Layer 3 of a small transformer language model trained on English Wikipedia (9 layers, counted from 0, width 64).
A neuron's activation on a vector x is SiLU(gate . x) times (in . x), where the dot is the dot product.

Input weights of the MLP neurons that the questions are about. A number n stands for (n - 500) times 0.0026.
n11 gate: 470 633 410 798 419 486 573 737 578 522 404 613 461 587 743 674 541 372 418 366 457 458 759 499 685 235 561 387 347 502 592 565 502 525 548 357 669 558 403 563 639 652 616 320 397 485 517 552 627 499 582 563 531 380 414 564 581 459 498 810 604 624 294 479
n16 gate: 505 390 212 369 436 505 662 388 476 556 479 527 633 442 576 642 382 614 466 610 517 585 653 419 438 642 317 537 638 506 294 561 243 518 465 507 479 345 501 517 501 323 405 426 465 493 593 702 374 411 739 681 422 482 210 655 641 497 500 483 662 451 474 361
n18 gate: 610 470 573 513 390 590 259 401 341 377 569 788 286 500 529 505 586 594 596 200 617 539 463 217 223 585 649 458 542 348 516 445 594 501 715 473 537 542 531 464 626 553 522 527 393 548 615 451 438 482 617 457 357 517 594 470 547 554 357 309 390 351 575 529
n28 gate: 464 482 692 372 354 443 537 484 435 514 424 451 615 423 512 424 542 431 201 472 423 402 455 331 337 475 351 284 486 437 416 674 396 186 481 422 552 685 380 618 395 330 442 742 216 637 641 359 341 471 508 382 489 182 490 422 530 534 742 276 606 294 551 368
n34 gate: 514 367 413 172 498 423 678 756 652 484 398 609 619 285 459 593 713 401 324 563 538 389 697 321 605 420 407 400 483 355 494 379 290 671 593 449 518 548 488 553 501 388 625 737 374 544 343 207 560 571 501 289 493 244 314 441 650 337 378 464 508 559 418 305
n43 gate: 558 773 369 378 628 569 533 516 481 586 493 926 682 895 352 454 485 511 680 643 578 521 623 561 528 596 579 588 687 606 582 499 469 497 509 477 342 599 453 553 586 527 612 428 551 601 450 457 488 176 403 349 554 596 659 336 436 448 757 524 606 606 771 464
n45 gate: 625 505 391 393 498 592 588 411 573 624 91 647 676 444 749 553 247 496 502 873 409 694 532 467 333 414 445 573 745 570 497 438 544 522 725 428 700 367 374 272 543 480 509 638 436 630 431 636 349 445 424 381 524 680 504 315 739 412 620 437 383 499 491 396
n46 gate: 500 554 388 664 396 300 642 720 368 508 388 488 540 284 522 406 551 696 512 595 520 387 736 477 505 821 738 591 461 666 315 487 494 583 561 254 666 464 544 325 364 440 452 465 435 305 412 472 275 570 615 672 550 564 746 646 593 514 322 610 707 377 680 561
n62 gate: 693 398 659 290 340 532 412 402 582 557 611 388 669 330 454 385 655 470 517 377 629 356 258 606 604 742 364 432 432 226 439 360 395 335 559 621 583 459 446 544 520 457 464 505 631 490 609 596 497 416 686 544 482 558 409 338 608 561 450 377 630 479 434 669
n65 gate: 319 500 495 657 475 799 565 343 474 489 643 389 526 565 622 287 297 630 456 748 381 374 388 669 511 591 305 635 378 294 430 358 628 631 426 401 384 526 596 502 343 423 429 351 500 615 673 611 627 452 361 388 448 358 488 493 439 596 608 821 565 619 415 369
n76 gate: 497 647 423 299 437 475 459 407 414 554 669 421 582 641 272 430 657 249 294 627 587 765 479 459 281 643 613 528 535 523 266 442 595 484 507 417 778 615 700 414 414 516 719 656 523 701 695 548 281 576 558 356 328 671 680 418 331 366 476 382 575 552 324 569
n78 gate: 231 424 492 538 638 404 682 752 472 452 333 434 820 474 312 349 554 704 529 428 423 617 540 685 693 774 552 538 391 534 671 149 471 428 408 573 812 552 679 513 488 395 376 542 434 394 468 644 493 535 459 564 481 409 543 431 463 793 551 683 520 571 572 733
n95 gate: 314 404 296 622 452 664 560 615 532 568 443 481 702 602 267 487 714 569 636 613 208 361 537 735 625 443 673 734 499 582 490 456 213 626 486 368 562 607 450 491 813 615 668 491 298 503 447 257 487 574 510 441 621 532 674 553 558 374 535 502 543 348 393 611
n104 gate: 614 412 627 435 474 654 528 533 374 439 592 662 429 756 317 266 438 596 488 296 515 172 470 635 522 380 594 530 538 472 402 550 566 320 454 471 836 526 531 470 681 644 483 527 376 562 522 737 409 706 742 505 567 561 664 718 444 525 491 435 600 415 509 598
n129 gate: 479 588 394 523 454 338 580 455 512 555 514 580 611 387 336 608 537 492 460 572 350 654 681 539 583 562 327 462 359 288 452 457 772 459 330 589 611 381 348 544 641 675 287 448 570 350 609 282 418 462 614 523 283 248 694 376 462 283 543 673 163 537 558 328
n133 gate: 395 690 222 764 377 276 490 284 447 529 654 277 528 512 411 392 428 605 342 585 547 638 557 620 606 376 483 776 324 350 459 623 509 675 390 290 347 472 487 719 644 685 384 546 340 189 725 277 419 531 533 504 618 626 581 398 512 642 487 358 430 701 416 435
n139 gate: 216 445 617 491 387 492 610 634 478 427 506 360 412 402 630 775 357 452 572 466 436 623 566 512 378 308 473 593 726 658 294 502 425 583 461 265 603 582 481 745 416 456 706 523 291 540 472 131 742 614 426 749 608 622 377 649 423 367 512 401 471 467 390 429
n140 gate: 554 635 507 474 543 437 430 286 503 405 385 392 478 294 496 582 707 414 518 598 718 488 413 447 360 194 574 309 477 711 296 725 504 703 234 651 591 426 747 698 578 485 705 339 457 314 544 534 393 527 134 474 528 357 486 440 384 548 495 552 407 532 297 487
n158 gate: 356 534 327 511 683 365 762 595 872 509 364 386 433 408 554 655 384 517 454 394 470 370 399 519 699 381 526 553 181 727 568 494 516 550 276 490 592 523 408 446 509 516 601 372 697 647 662 585 612 449 302 678 572 374 476 628 653 309 409 424 450 629 448 469
n159 gate: 443 640 537 551 500 454 574 326 531 661 608 248 416 324 310 419 412 684 417 570 471 461 434 640 670 362 349 644 687 412 328 459 640 461 496 399 153 438 749 380 603 444 457 450 427 485 368 559 413 601 426 581 431 539 507 632 541 585 433 637 536 532 328 601
n170 gate: 521 426 489 287 606 475 547 416 678 596 458 393 737 372 385 532 750 355 634 714 564 509 248 532 386 376 876 622 612 520 572 589 534 430 746 356 544 461 357 467 711 376 310 525 844 437 666 685 412 475 525 571 403 548 551 477 680 578 493 452 506 680 342 686
n173 gate: 491 596 527 396 583 561 508 593 679 648 548 623 717 575 548 350 444 405 367 625 538 350 332 574 394 551 567 683 573 270 429 405 499 538 413 476 626 643 414 568 423 585 562 365 533 601 738 437 470 316 302 577 649 497 435 560 708 201 552 687 491 239 309 518
n180 gate: 764 539 428 556 517 431 502 644 531 646 516 567 448 666 496 725 546 565 483 618 562 650 576 627 592 333 459 557 544 292 727 493 574 542 680 627 779 469 595 402 548 333 494 491 344 326 623 569 571 663 631 535 476 460 421 406 365 629 539 488 674 533 548 555
n186 gate: 419 503 451 372 338 429 431 683 559 732 608 610 566 353 652 353 676 545 595 408 719 627 530 603 538 654 574 413 348 507 488 381 408 446 457 402 566 446 488 379 640 398 494 505 569 311 390 936 759 303 455 390 550 345 514 687 604 378 279 425 350 346 531 481
n188 gate: 362 439 386 507 515 469 426 569 629 666 614 418 336 557 521 441 549 540 648 477 607 687 647 463 542 514 601 702 465 591 233 506 636 688 590 494 574 554 892 740 600 517 504 403 434 424 508 338 750 726 687 195 188 352 380 492 727 621 447 586 479 442 419 464
n11 in: 599 279 504 515 569 417 532 482 642 693 615 570 604 425 196 401 590 376 404 648 256 296 319 590 490 560 453 397 546 630 674 569 381 653 576 400 451 473 392 594 508 366 546 377 708 393 295 645 276 440 433 480 745 658 297 566 407 711 569 451 478 306 457 617
n16 in: 723 564 393 381 326 751 378 500 365 552 580 397 665 410 343 464 374 619 354 614 606 531 579 416 467 428 521 416 547 508 165 542 397 518 347 613 295 441 564 409 387 420 520 510 391 437 578 625 232 486 534 683 423 429 207 601 592 336 583 544 394 600 480 485
n18 in: 577 552 529 519 358 748 487 304 579 439 344 511 377 679 643 368 519 576 656 455 701 445 378 335 403 882 554 662 457 295 641 456 430 512 359 440 550 547 636 617 527 579 491 656 621 539 570 389 416 403 695 434 400 437 618 523 727 537 517 276 421 427 559 642
n28 in: 478 534 536 529 548 526 606 744 549 379 525 461 600 566 406 759 600 505 565 594 404 472 693 624 466 497 398 276 383 433 685 457 364 351 727 486 585 589 341 412 466 554 562 480 529 334 346 279 524 413 499 243 618 659 372 642 597 493 717 382 359 262 431 453
n34 in: 444 463 454 355 333 624 485 651 594 556 354 317 380 442 312 612 584 525 568 316 396 727 213 483 575 250 490 439 432 449 643 500 447 510 469 634 558 657 391 615 581 791 699 673 518 596 215 550 571 727 369 580 497 628 330 501 668 422 462 360 617 616 349 543
n43 in: 553 527 666 505 527 550 369 445 311 515 631 623 737 784 472 560 452 423 348 325 326 431 524 501 543 475 868 663 426 666 596 402 600 611 489 334 370 748 556 653 591 318 673 366 574 681 438 233 363 352 424 363 404 659 496 514 257 453 588 484 465 840 592 578
n45 in: 521 546 444 650 644 425 537 437 333 609 637 284 631 584 478 327 384 414 456 132 544 461 563 588 356 560 479 762 441 465 430 617 508 559 292 546 292 718 514 406 557 541 698 886 792 619 682 537 594 644 601 566 436 503 625 361 459 121 385 458 606 504 413 242
n46 in: 372 644 543 243 303 322 541 676 293 476 393 577 321 600 711 478 341 568 706 590 379 425 492 504 426 759 553 697 326 512 696 436 423 606 569 422 507 448 532 322 225 430 479 422 478 503 356 589 795 475 604 593 455 382 809 609 622 557 448 430 687 618 492 459
n62 in: 773 299 701 504 602 461 368 547 352 456 639 328 400 519 661 348 490 591 548 621 230 647 296 401 457 557 433 487 336 359 296 435 462 535 386 616 314 626 461 751 575 485 468 532 532 532 439 465 366 569 438 379 338 298 527 395 430 531 624 465 355 475 313 405
n65 in: 607 633 568 449 550 559 453 387 646 404 501 575 343 756 505 528 539 562 376 627 800 436 374 602 587 655 615 583 411 620 322 351 198 638 403 482 474 449 452 466 494 321 620 741 393 411 568 614 607 703 548 645 284 521 381 376 467 710 733 509 378 569 619 376
n76 in: 612 760 555 371 429 470 630 525 774 308 472 444 602 617 462 457 317 285 497 677 465 513 372 669 515 420 607 532 369 598 479 578 648 441 349 336 350 609 408 411 592 492 629 554 455 945 837 620 739 367 328 539 684 433 656 289 516 404 519 291 561 460 702 309
n78 in: 519 451 527 293 538 645 411 594 495 320 738 306 866 511 373 498 568 458 524 405 536 559 514 565 609 555 626 128 276 366 630 457 441 403 713 415 748 616 564 339 291 493 452 720 480 471 485 487 549 481 651 432 584 249 647 285 313 568 552 407 462 513 589 493
n95 in: 422 529 500 439 576 238 421 693 706 405 641 679 484 621 332 413 586 608 496 615 445 335 562 560 365 484 586 745 489 329 656 610 590 523 778 244 752 543 338 598 442 619 702 521 351 766 645 578 556 344 444 546 537 575 698 685 405 486 613 522 394 538 491 382
n104 in: 411 529 557 517 493 365 547 411 534 312 262 410 521 374 583 683 543 620 466 668 581 825 627 479 538 508 572 678 524 432 567 374 477 441 418 541 342 659 473 367 447 523 350 476 666 382 550 354 332 355 486 661 332 761 753 610 485 650 376 382 301 412 549 547
n129 in: 531 373 568 557 606 575 412 504 351 334 640 458 453 191 430 463 440 393 481 458 513 356 354 613 670 465 197 497 269 259 566 231 685 678 643 592 441 521 511 496 552 521 434 404 556 366 504 631 601 328 371 439 520 522 664 650 408 380 361 503 341 654 428 297
n133 in: 594 501 591 353 488 577 495 516 529 706 395 534 632 266 441 569 704 254 474 388 349 714 268 471 511 566 518 474 549 589 604 399 403 460 448 503 580 835 451 52 337 565 470 624 577 597 527 509 529 465 462 518 607 588 400 471 567 314 431 527 601 280 431 322
n139 in: 690 576 568 585 422 439 798 657 300 557 561 526 511 439 763 586 693 563 464 618 401 506 529 803 466 470 536 525 594 412 551 169 689 291 388 750 427 483 646 599 345 521 460 769 515 424 570 516 613 441 499 689 307 622 554 716 470 486 536 442 528 504 585 679
n140 in: 646 247 583 534 594 460 587 302 230 664 436 243 741 500 434 378 486 493 429 724 387 766 582 402 407 519 625 514 421 573 681 379 459 692 457 694 430 310 569 406 526 650 505 538 638 682 263 336 670 382 548 469 504 429 480 445 668 342 579 298 647 503 495 387
n158 in: 640 486 587 446 659 518 543 746 547 471 686 599 515 605 720 565 410 499 484 325 529 501 489 435 528 366 615 544 453 445 352 465 497 477 561 461 688 412 400 454 672 621 472 422 748 536 668 537 539 269 576 661 261 340 369 524 717 449 502 244 222 482 127 550
n159 in: 545 646 490 728 623 415 660 323 442 541 636 320 354 510 235 402 416 634 394 492 361 298 483 522 621 373 275 561 540 530 272 355 399 584 611 458 425 479 564 335 528 448 561 342 507 597 406 441 287 510 518 568 495 731 454 563 562 387 483 626 452 320 376 570
n170 in: 540 556 307 566 338 370 359 630 577 651 544 450 335 545 249 359 487 441 718 266 461 552 342 481 435 358 514 461 476 632 426 658 724 483 319 500 495 628 248 608 376 426 292 484 547 521 557 622 504 650 232 508 332 632 572 436 725 658 377 510 474 795 493 240
n173 in: 834 533 539 482 706 546 549 352 673 339 522 539 861 518 580 458 499 525 377 652 593 281 480 421 550 554 576 539 591 465 272 741 423 148 544 459 984 479 494 375 435 595 562 588 440 559 477 612 611 601 631 592 456 405 551 505 391 475 356 489 613 518 452 470
n180 in: 556 573 462 451 398 322 443 626 496 575 480 702 446 751 433 813 517 555 514 515 726 760 485 367 555 401 694 548 491 348 632 444 656 525 548 538 622 311 488 430 624 442 415 480 510 334 752 533 607 655 617 702 571 384 543 549 365 690 610 480 579 562 475 635
n186 in: 462 526 502 343 545 536 466 310 334 565 558 245 597 459 631 614 218 735 515 382 594 585 769 385 416 398 514 758 298 449 504 320 617 452 456 410 467 517 615 403 527 525 501 470 491 540 362 492 604 644 824 635 583 521 797 529 704 382 520 382 472 582 311 560
n188 in: 535 368 576 577 330 544 650 699 422 484 435 676 389 520 633 477 460 396 392 418 582 232 541 768 350 621 252 402 416 321 358 516 470 646 506 452 596 445 498 586 608 567 505 522 461 371 791 422 401 607 718 447 552 294 533 437 584 396 582 279 511 390 142 382

Each question shows a token from some text and the vector x that enters the MLP there. A number n stands for (n - 500) times 0.0019.

"i": 461 509 462 407 497 379 334 488 340 526 468 413 583 466 394 716 566 542 373 632 521 634 538 410 526 586 489 418 492 688 375 407 481 439 527 584 421 544 374 377 562 409 511 542 749 765 592 558 591 479 448 421 537 498 457 735 454 546 458 499 458 471 602 544
The two highest activations, in order: n76, n188

" g": 464 584 481 578 489 432 488 591 542 532 512 466 546 619 457 680 496 510 480 565 482 367 505 600 546 533 520 444 529 467 389 599 337 620 537 914 465 511 555 481 534 528 332 550 658 734 635 458 474 613 513 586 491 394 538 732 551 540 596 382 439 470 444 583
The two highest activations, in order: n158, n16

"ig": 327 634 499 377 611 455 323 503 414 515 455 584 521 582 497 675 367 592 582 634 445 481 615 554 597 460 590 359 355 362 466 574 420 400 427 627 393 521 505 612 399 422 450 489 535 716 516 425 523 295 561 504 561 409 426 529 554 635 441 317 409 296 547 647
Which of these neurons fires most? n28

" as": 371 583 599 694 590 531 271 572 487 575 456 536 486 571 687 421 470 587 536 544 366 438 452 675 481 375 612 452 563 305 295 539 510 512 472 544 623 421 535 595 403 576 439 507 673 486 500 429 491 546 374 669 545 632 494 688 521 521 490 559 465 475 532 610
Which of these neurons fires most? n139

"at": 597 390 510 512 521 397 226 433 424 552 339 582 577 602 556 559 579 606 319 472 446 443 534 393 511 398 617 346 540 450 489 557 511 469 431 653 356 504 390 541 421 406 468 380 668 589 620 329 569 525 598 464 601 434 557 656 594 596 389 569 515 536 481 506
Which of these neurons fires most? n76

"ian": 479 667 609 463 479 526 319 473 453 537 462 589 392 549 519 603 692 607 472 707 423 501 507 404 423 557 599 409 317 402 366 534 481 421 468 451 528 353 492 593 432 600 427 576 679 680 521 686 504 621 538 581 509 675 476 648 546 483 604 489 533 523 344 560
The most active neuron and its activation: n78, at about 0.11

"ic": 546 551 487 432 538 515 398 451 270 468 481 431 470 475 435 590 620 537 542 542 490 412 510 624 455 535 591 538 321 397 460 466 283 474 536 420 499 425 416 679 498 574 514 363 769 703 624 647 524 532 311 542 434 482 528 478 541 505 631 407 354 281 451 506
The two highest activations, in order: n62, n158

" l": 491 686 528 656 535 506 374 535 480 478 484 555 578 597 515 525 475 458 537 483 543 450 453 568 545 396 559 373 484 607 484 540 553 684 498 801 546 446 519 540 518 609 309 503 580 864 714 504 575 592 676 547 612 368 455 603 469 432 616 479 526 457 475 556
Which of these neurons fires most? n158

"an": 579 672 587 588 315 482 271 478 415 471 440 684 512 503 523 634 533 461 367 570 560 485 556 615 469 416 430 356 431 503 354 632 438 373 343 505 573 567 458 590 412 508 444 525 703 595 580 617 555 661 563 463 456 523 553 285 530 616 626 518 449 499 482 522
Which of these neurons fires most? n76

"es": 384 477 483 532 509 440 330 497 465 501 368 555 534 489 491 533 583 494 524 308 539 398 450 527 472 424 572 423 427 479 346 366 441 602 528 640 266 387 485 381 395 519 286 448 625 602 406 513 610 546 514 508 641 574 619 436 523 628 379 475 461 412 710 544
Which of these neurons fires most? n173

"in": 422 489 494 509 398 521 172 552 406 555 321 387 506 578 328 565 521 497 363 399 540 594 542 446 486 213 545 373 503 536 379 535 343 465 544 504 465 397 374 397 438 436 443 535 564 598 569 473 486 583 614 451 599 591 510 498 620 552 539 559 449 364 541 379
Which of these neurons fires most? n28

"act": 473 570 489 339 400 517 498 457 418 469 362 603 453 559 604 537 410 401 460 462 382 541 460 552 425 323 455 500 605 370 534 401 249 685 318 753 496 636 507 411 300 516 572 443 548 552 589 574 719 598 647 478 620 432 405 518 490 507 439 583 563 491 610 437
Which of these neurons fires most? n34

"17": 376 618 463 563 608 539 286 525 410 448 331 425 379 401 470 568 601 539 292 464 237 346 646 561 546 542 497 484 397 393 508 458 440 461 560 574 497 513 381 680 386 568 459 466 601 573 536 585 473 494 653 466 590 442 432 512 576 561 391 470 451 363 578 465
The most active neuron and its activation: n28, at about 0.22

"iv": 349 489 581 707 531 477 456 420 397 471 441 373 389 777 502 578 522 563 348 545 435 565 530 621 581 343 647 601 513 474 333 463 372 591 367 654 537 524 531 577 467 520 505 547 479 474 575 588 866 606 503 511 478 509 430 566 543 571 338 606 461 476 463 480
Which of these neurons fires most? n65

"us": 480 408 503 378 558 628 240 380 387 434 400 715 531 552 511 588 545 514 396 340 570 458 328 509 510 451 618 284 508 504 498 488 548 421 523 624 500 383 493 499 494 498 360 488 604 833 530 428 482 555 452 579 539 485 641 565 645 584 508 380 428 456 474 494
Which of these neurons fires most? n18

"ents": 394 498 358 479 429 424 307 363 417 507 333 576 369 523 518 499 580 521 526 357 553 381 321 564 505 413 622 409 300 422 303 434 375 495 448 673 456 487 661 489 458 586 266 525 588 597 412 441 495 587 554 555 585 558 545 560 539 587 422 446 525 508 580 409
The most active neuron and its activation: n18, at about 0.22

",": 445 580 450 621 462 397 157 617 445 545 486 499 395 496 593 438 447 471 599 534 338 369 526 463 553 565 530 456 538 385 427 454 566 502 412 682 588 379 433 236 376 473 458 438 550 554 431 453 541 644 471 570 576 502 505 539 600 531 587 473 333 413 481 565
The two highest activations, in order: n46, n43

"-": 333 515 677 649 526 489 298 384 543 471 533 503 539 458 638 477 432 598 547 605 456 439 546 479 426 566 511 484 595 381 576 582 601 574 489 826 482 381 484 363 356 592 517 497 524 595 495 528 607 508 557 604 502 583 440 494 383 618 653 606 511 243 506 418
The most active neuron and its activation: n170, at about 0.23

"il": 503 547 672 480 426 387 456 552 376 403 468 592 666 556 464 675 585 427 601 501 490 627 657 618 540 409 422 544 276 639 348 521 514 515 371 575 499 395 485 565 426 476 428 513 657 642 649 492 599 417 626 627 540 650 488 667 483 489 461 619 285 494 457 488
Which three neurons fire most, strongest first? n139, n158, n129

"^{": 547 464 715 594 539 530 446 520 531 372 553 454 480 325 671 613 418 592 332 524 563 481 409 508 447 469 377 560 352 552 495 485 445 521 535 684 445 547 580 521 500 602 683 468 675 671 659 578 522 498 469 433 570 391 333 843 573 550 587 525 526 355 439 461
Which of these neurons fires most? n158

"er": 730 605 573 402 509 528 219 442 424 680 517 619 549 504 401 561 548 569 473 686 464 529 447 501 619 443 600 264 417 620 568 512 508 532 534 611 539 455 493 520 482 558 477 576 640 714 428 577 490 548 533 631 619 587 558 485 456 600 410 509 511 327 434 507
The most active neuron and its activation: n188, at about 0.22

"ist": 420 674 516 394 362 329 436 371 400 581 447 410 343 601 459 686 586 404 441 562 452 578 404 456 515 387 601 432 467 399 538 426 435 409 506 604 311 393 486 574 456 509 511 371 554 566 444 309 666 623 600 443 603 412 359 731 484 523 403 484 524 620 324 471
The most active neuron and its activation: n34, at about 0.35

"ad": 562 553 425 571 467 528 241 385 414 434 628 446 477 460 373 624 502 747 483 464 472 536 455 549 636 554 394 475 474 446 473 481 326 575 353 610 396 438 569 440 311 504 377 439 514 587 575 557 484 563 522 499 561 480 246 597 449 452 576 568 246 565 510 417
Which of these neurons fires most? n16

"v": 363 427 588 496 494 530 339 505 473 421 534 554 321 700 399 611 439 549 482 568 382 596 704 547 577 683 598 501 446 536 479 545 435 433 442 697 466 417 466 558 546 443 294 465 620 787 532 573 628 492 440 526 516 409 438 527 482 651 345 647 557 473 469 535
The two highest activations, in order: n133, n45

"tern": 341 540 420 596 402 317 325 295 440 383 578 540 328 631 425 630 458 525 451 592 345 541 522 549 442 423 543 520 534 502 405 364 374 436 601 633 560 476 596 559 539 512 534 620 545 485 423 549 762 528 462 535 423 409 452 752 323 432 509 556 525 578 464 602
Which of these neurons fires most? n139

"own": 369 472 547 483 448 591 466 322 548 359 447 688 463 320 376 578 317 495 496 492 392 445 484 464 637 361 441 414 397 405 497 486 392 559 459 611 507 467 433 404 462 563 526 688 620 666 516 673 420 541 718 629 630 534 587 654 562 546 324 277 479 439 470 539
Which of these neurons fires most? n104

" and": 381 510 421 564 498 284 307 629 531 524 527 648 577 509 636 469 378 456 615 580 290 480 647 566 497 447 492 470 394 353 384 506 612 482 455 654 638 329 569 401 391 566 464 571 637 569 410 445 501 634 555 534 564 484 562 654 557 623 524 524 348 451 547 510
The two highest activations, in order: n46, n43

"en": 476 567 356 557 407 469 392 442 375 539 454 486 514 407 415 572 476 664 381 619 447 610 568 522 587 319 517 476 454 527 454 510 518 407 554 530 587 455 612 582 422 462 435 511 676 831 652 472 600 665 612 484 608 534 733 571 434 724 504 440 388 511 465 614
Which of these neurons fires most? n180

" not": 464 584 364 615 432 497 402 656 585 508 462 694 469 571 481 589 426 620 255 446 534 468 526 547 564 275 537 442 505 264 612 396 422 529 534 613 484 502 518 597 383 559 453 601 608 455 495 468 537 645 590 561 707 427 519 413 531 639 550 190 465 468 477 544
The two highest activations, in order: n180, n34

"ach": 595 547 556 626 483 471 444 365 528 638 481 512 482 537 459 591 473 522 414 392 355 338 438 466 351 427 443 362 559 514 516 537 416 628 397 548 484 536 404 689 254 350 389 522 506 671 474 526 611 607 512 610 566 673 469 746 652 424 424 573 479 460 431 320
Which of these neurons fires most? n78

"ax": 446 599 744 495 353 469 480 208 508 414 362 602 521 510 553 416 590 529 446 495 543 357 548 464 406 319 533 358 489 416 319 583 334 514 532 621 488 371 487 527 437 539 476 414 626 619 534 612 663 640 572 330 526 592 551 631 661 474 482 638 496 490 460 411
Which of these neurons fires most? n78

"ice": 401 391 414 541 441 346 280 464 381 645 426 758 443 613 556 549 593 442 438 522 438 344 536 545 464 456 531 484 445 435 369 420 417 635 543 520 479 528 642 505 591 592 485 562 719 648 433 565 496 533 618 506 444 566 421 554 584 667 469 538 613 382 487 436
The most active neuron and its activation: n188, at about 0.35

"}": 593 508 604 623 531 652 306 571 466 388 414 447 462 593 566 599 455 427 508 516 502 441 543 420 455 487 581 466 567 379 295 446 477 571 552 871 447 383 581 518 510 503 398 491 564 681 332 484 524 659 550 445 641 529 518 524 391 498 506 437 587 341 512 470
Which of these neurons fires most? n170

" on": 379 483 538 700 506 521 252 601 480 437 551 599 470 513 505 678 601 522 570 437 377 467 497 624 459 438 456 384 395 248 464 589 433 526 522 541 459 538 630 387 465 402 402 651 532 444 464 500 596 509 623 788 460 399 606 660 449 551 538 598 459 368 548 439
Which of these neurons fires most? n180

"z": 525 521 555 550 361 493 248 420 523 452 485 521 390 497 528 628 708 603 400 601 596 519 522 500 509 516 494 317 512 751 424 489 372 550 479 578 416 340 442 507 457 543 222 498 659 722 524 442 569 510 485 539 457 487 612 560 495 577 492 404 565 490 575 618
The most active neuron and its activation: n45, at about 0.18

"é": 541 581 535 435 438 528 345 441 407 574 403 627 504 642 633 683 558 539 567 616 425 455 486 368 567 633 506 226 411 354 533 386 413 450 511 579 480 437 546 516 442 585 395 394 633 906 553 441 468 341 453 553 507 488 536 627 457 580 437 575 479 479 603 534
The most active neuron and its activation: n18, at about 0.36

"19": 500 588 519 619 536 581 253 614 418 481 355 470 391 337 428 587 620 513 303 518 322 338 640 493 576 587 523 564 475 492 496 543 405 414 663 564 478 513 437 688 330 549 433 469 611 583 522 580 510 404 691 405 515 424 460 603 512 548 369 444 457 387 511 481
Which of these neurons fires most? n28

"ing": 416 518 475 413 524 412 327 335 523 584 402 477 496 481 421 605 597 471 430 514 502 353 535 645 577 291 494 418 338 396 272 516 307 526 470 451 507 369 529 340 460 545 358 565 645 594 455 519 484 629 518 654 636 615 583 668 464 588 357 530 418 444 562 403
The most active neuron and its activation: n159, at about 0.42

"===": 455 571 506 529 633 533 336 448 477 402 572 487 508 341 522 507 510 585 504 632 469 493 448 493 464 541 538 703 392 281 471 640 439 443 425 767 588 330 586 473 533 528 529 654 511 665 410 593 574 540 572 513 624 548 374 692 414 463 585 486 532 262 375 406
The most active neuron and its activation: n173, at about 0.39

" Ph": 374 607 651 582 534 432 516 570 538 425 516 518 401 457 576 736 627 435 468 423 639 376 476 439 599 492 429 402 547 311 486 486 339 580 574 654 552 587 579 550 509 418 363 578 506 861 641 523 631 466 651 581 593 441 483 712 575 492 372 457 417 548 593 430
Which of these neurons fires most? n158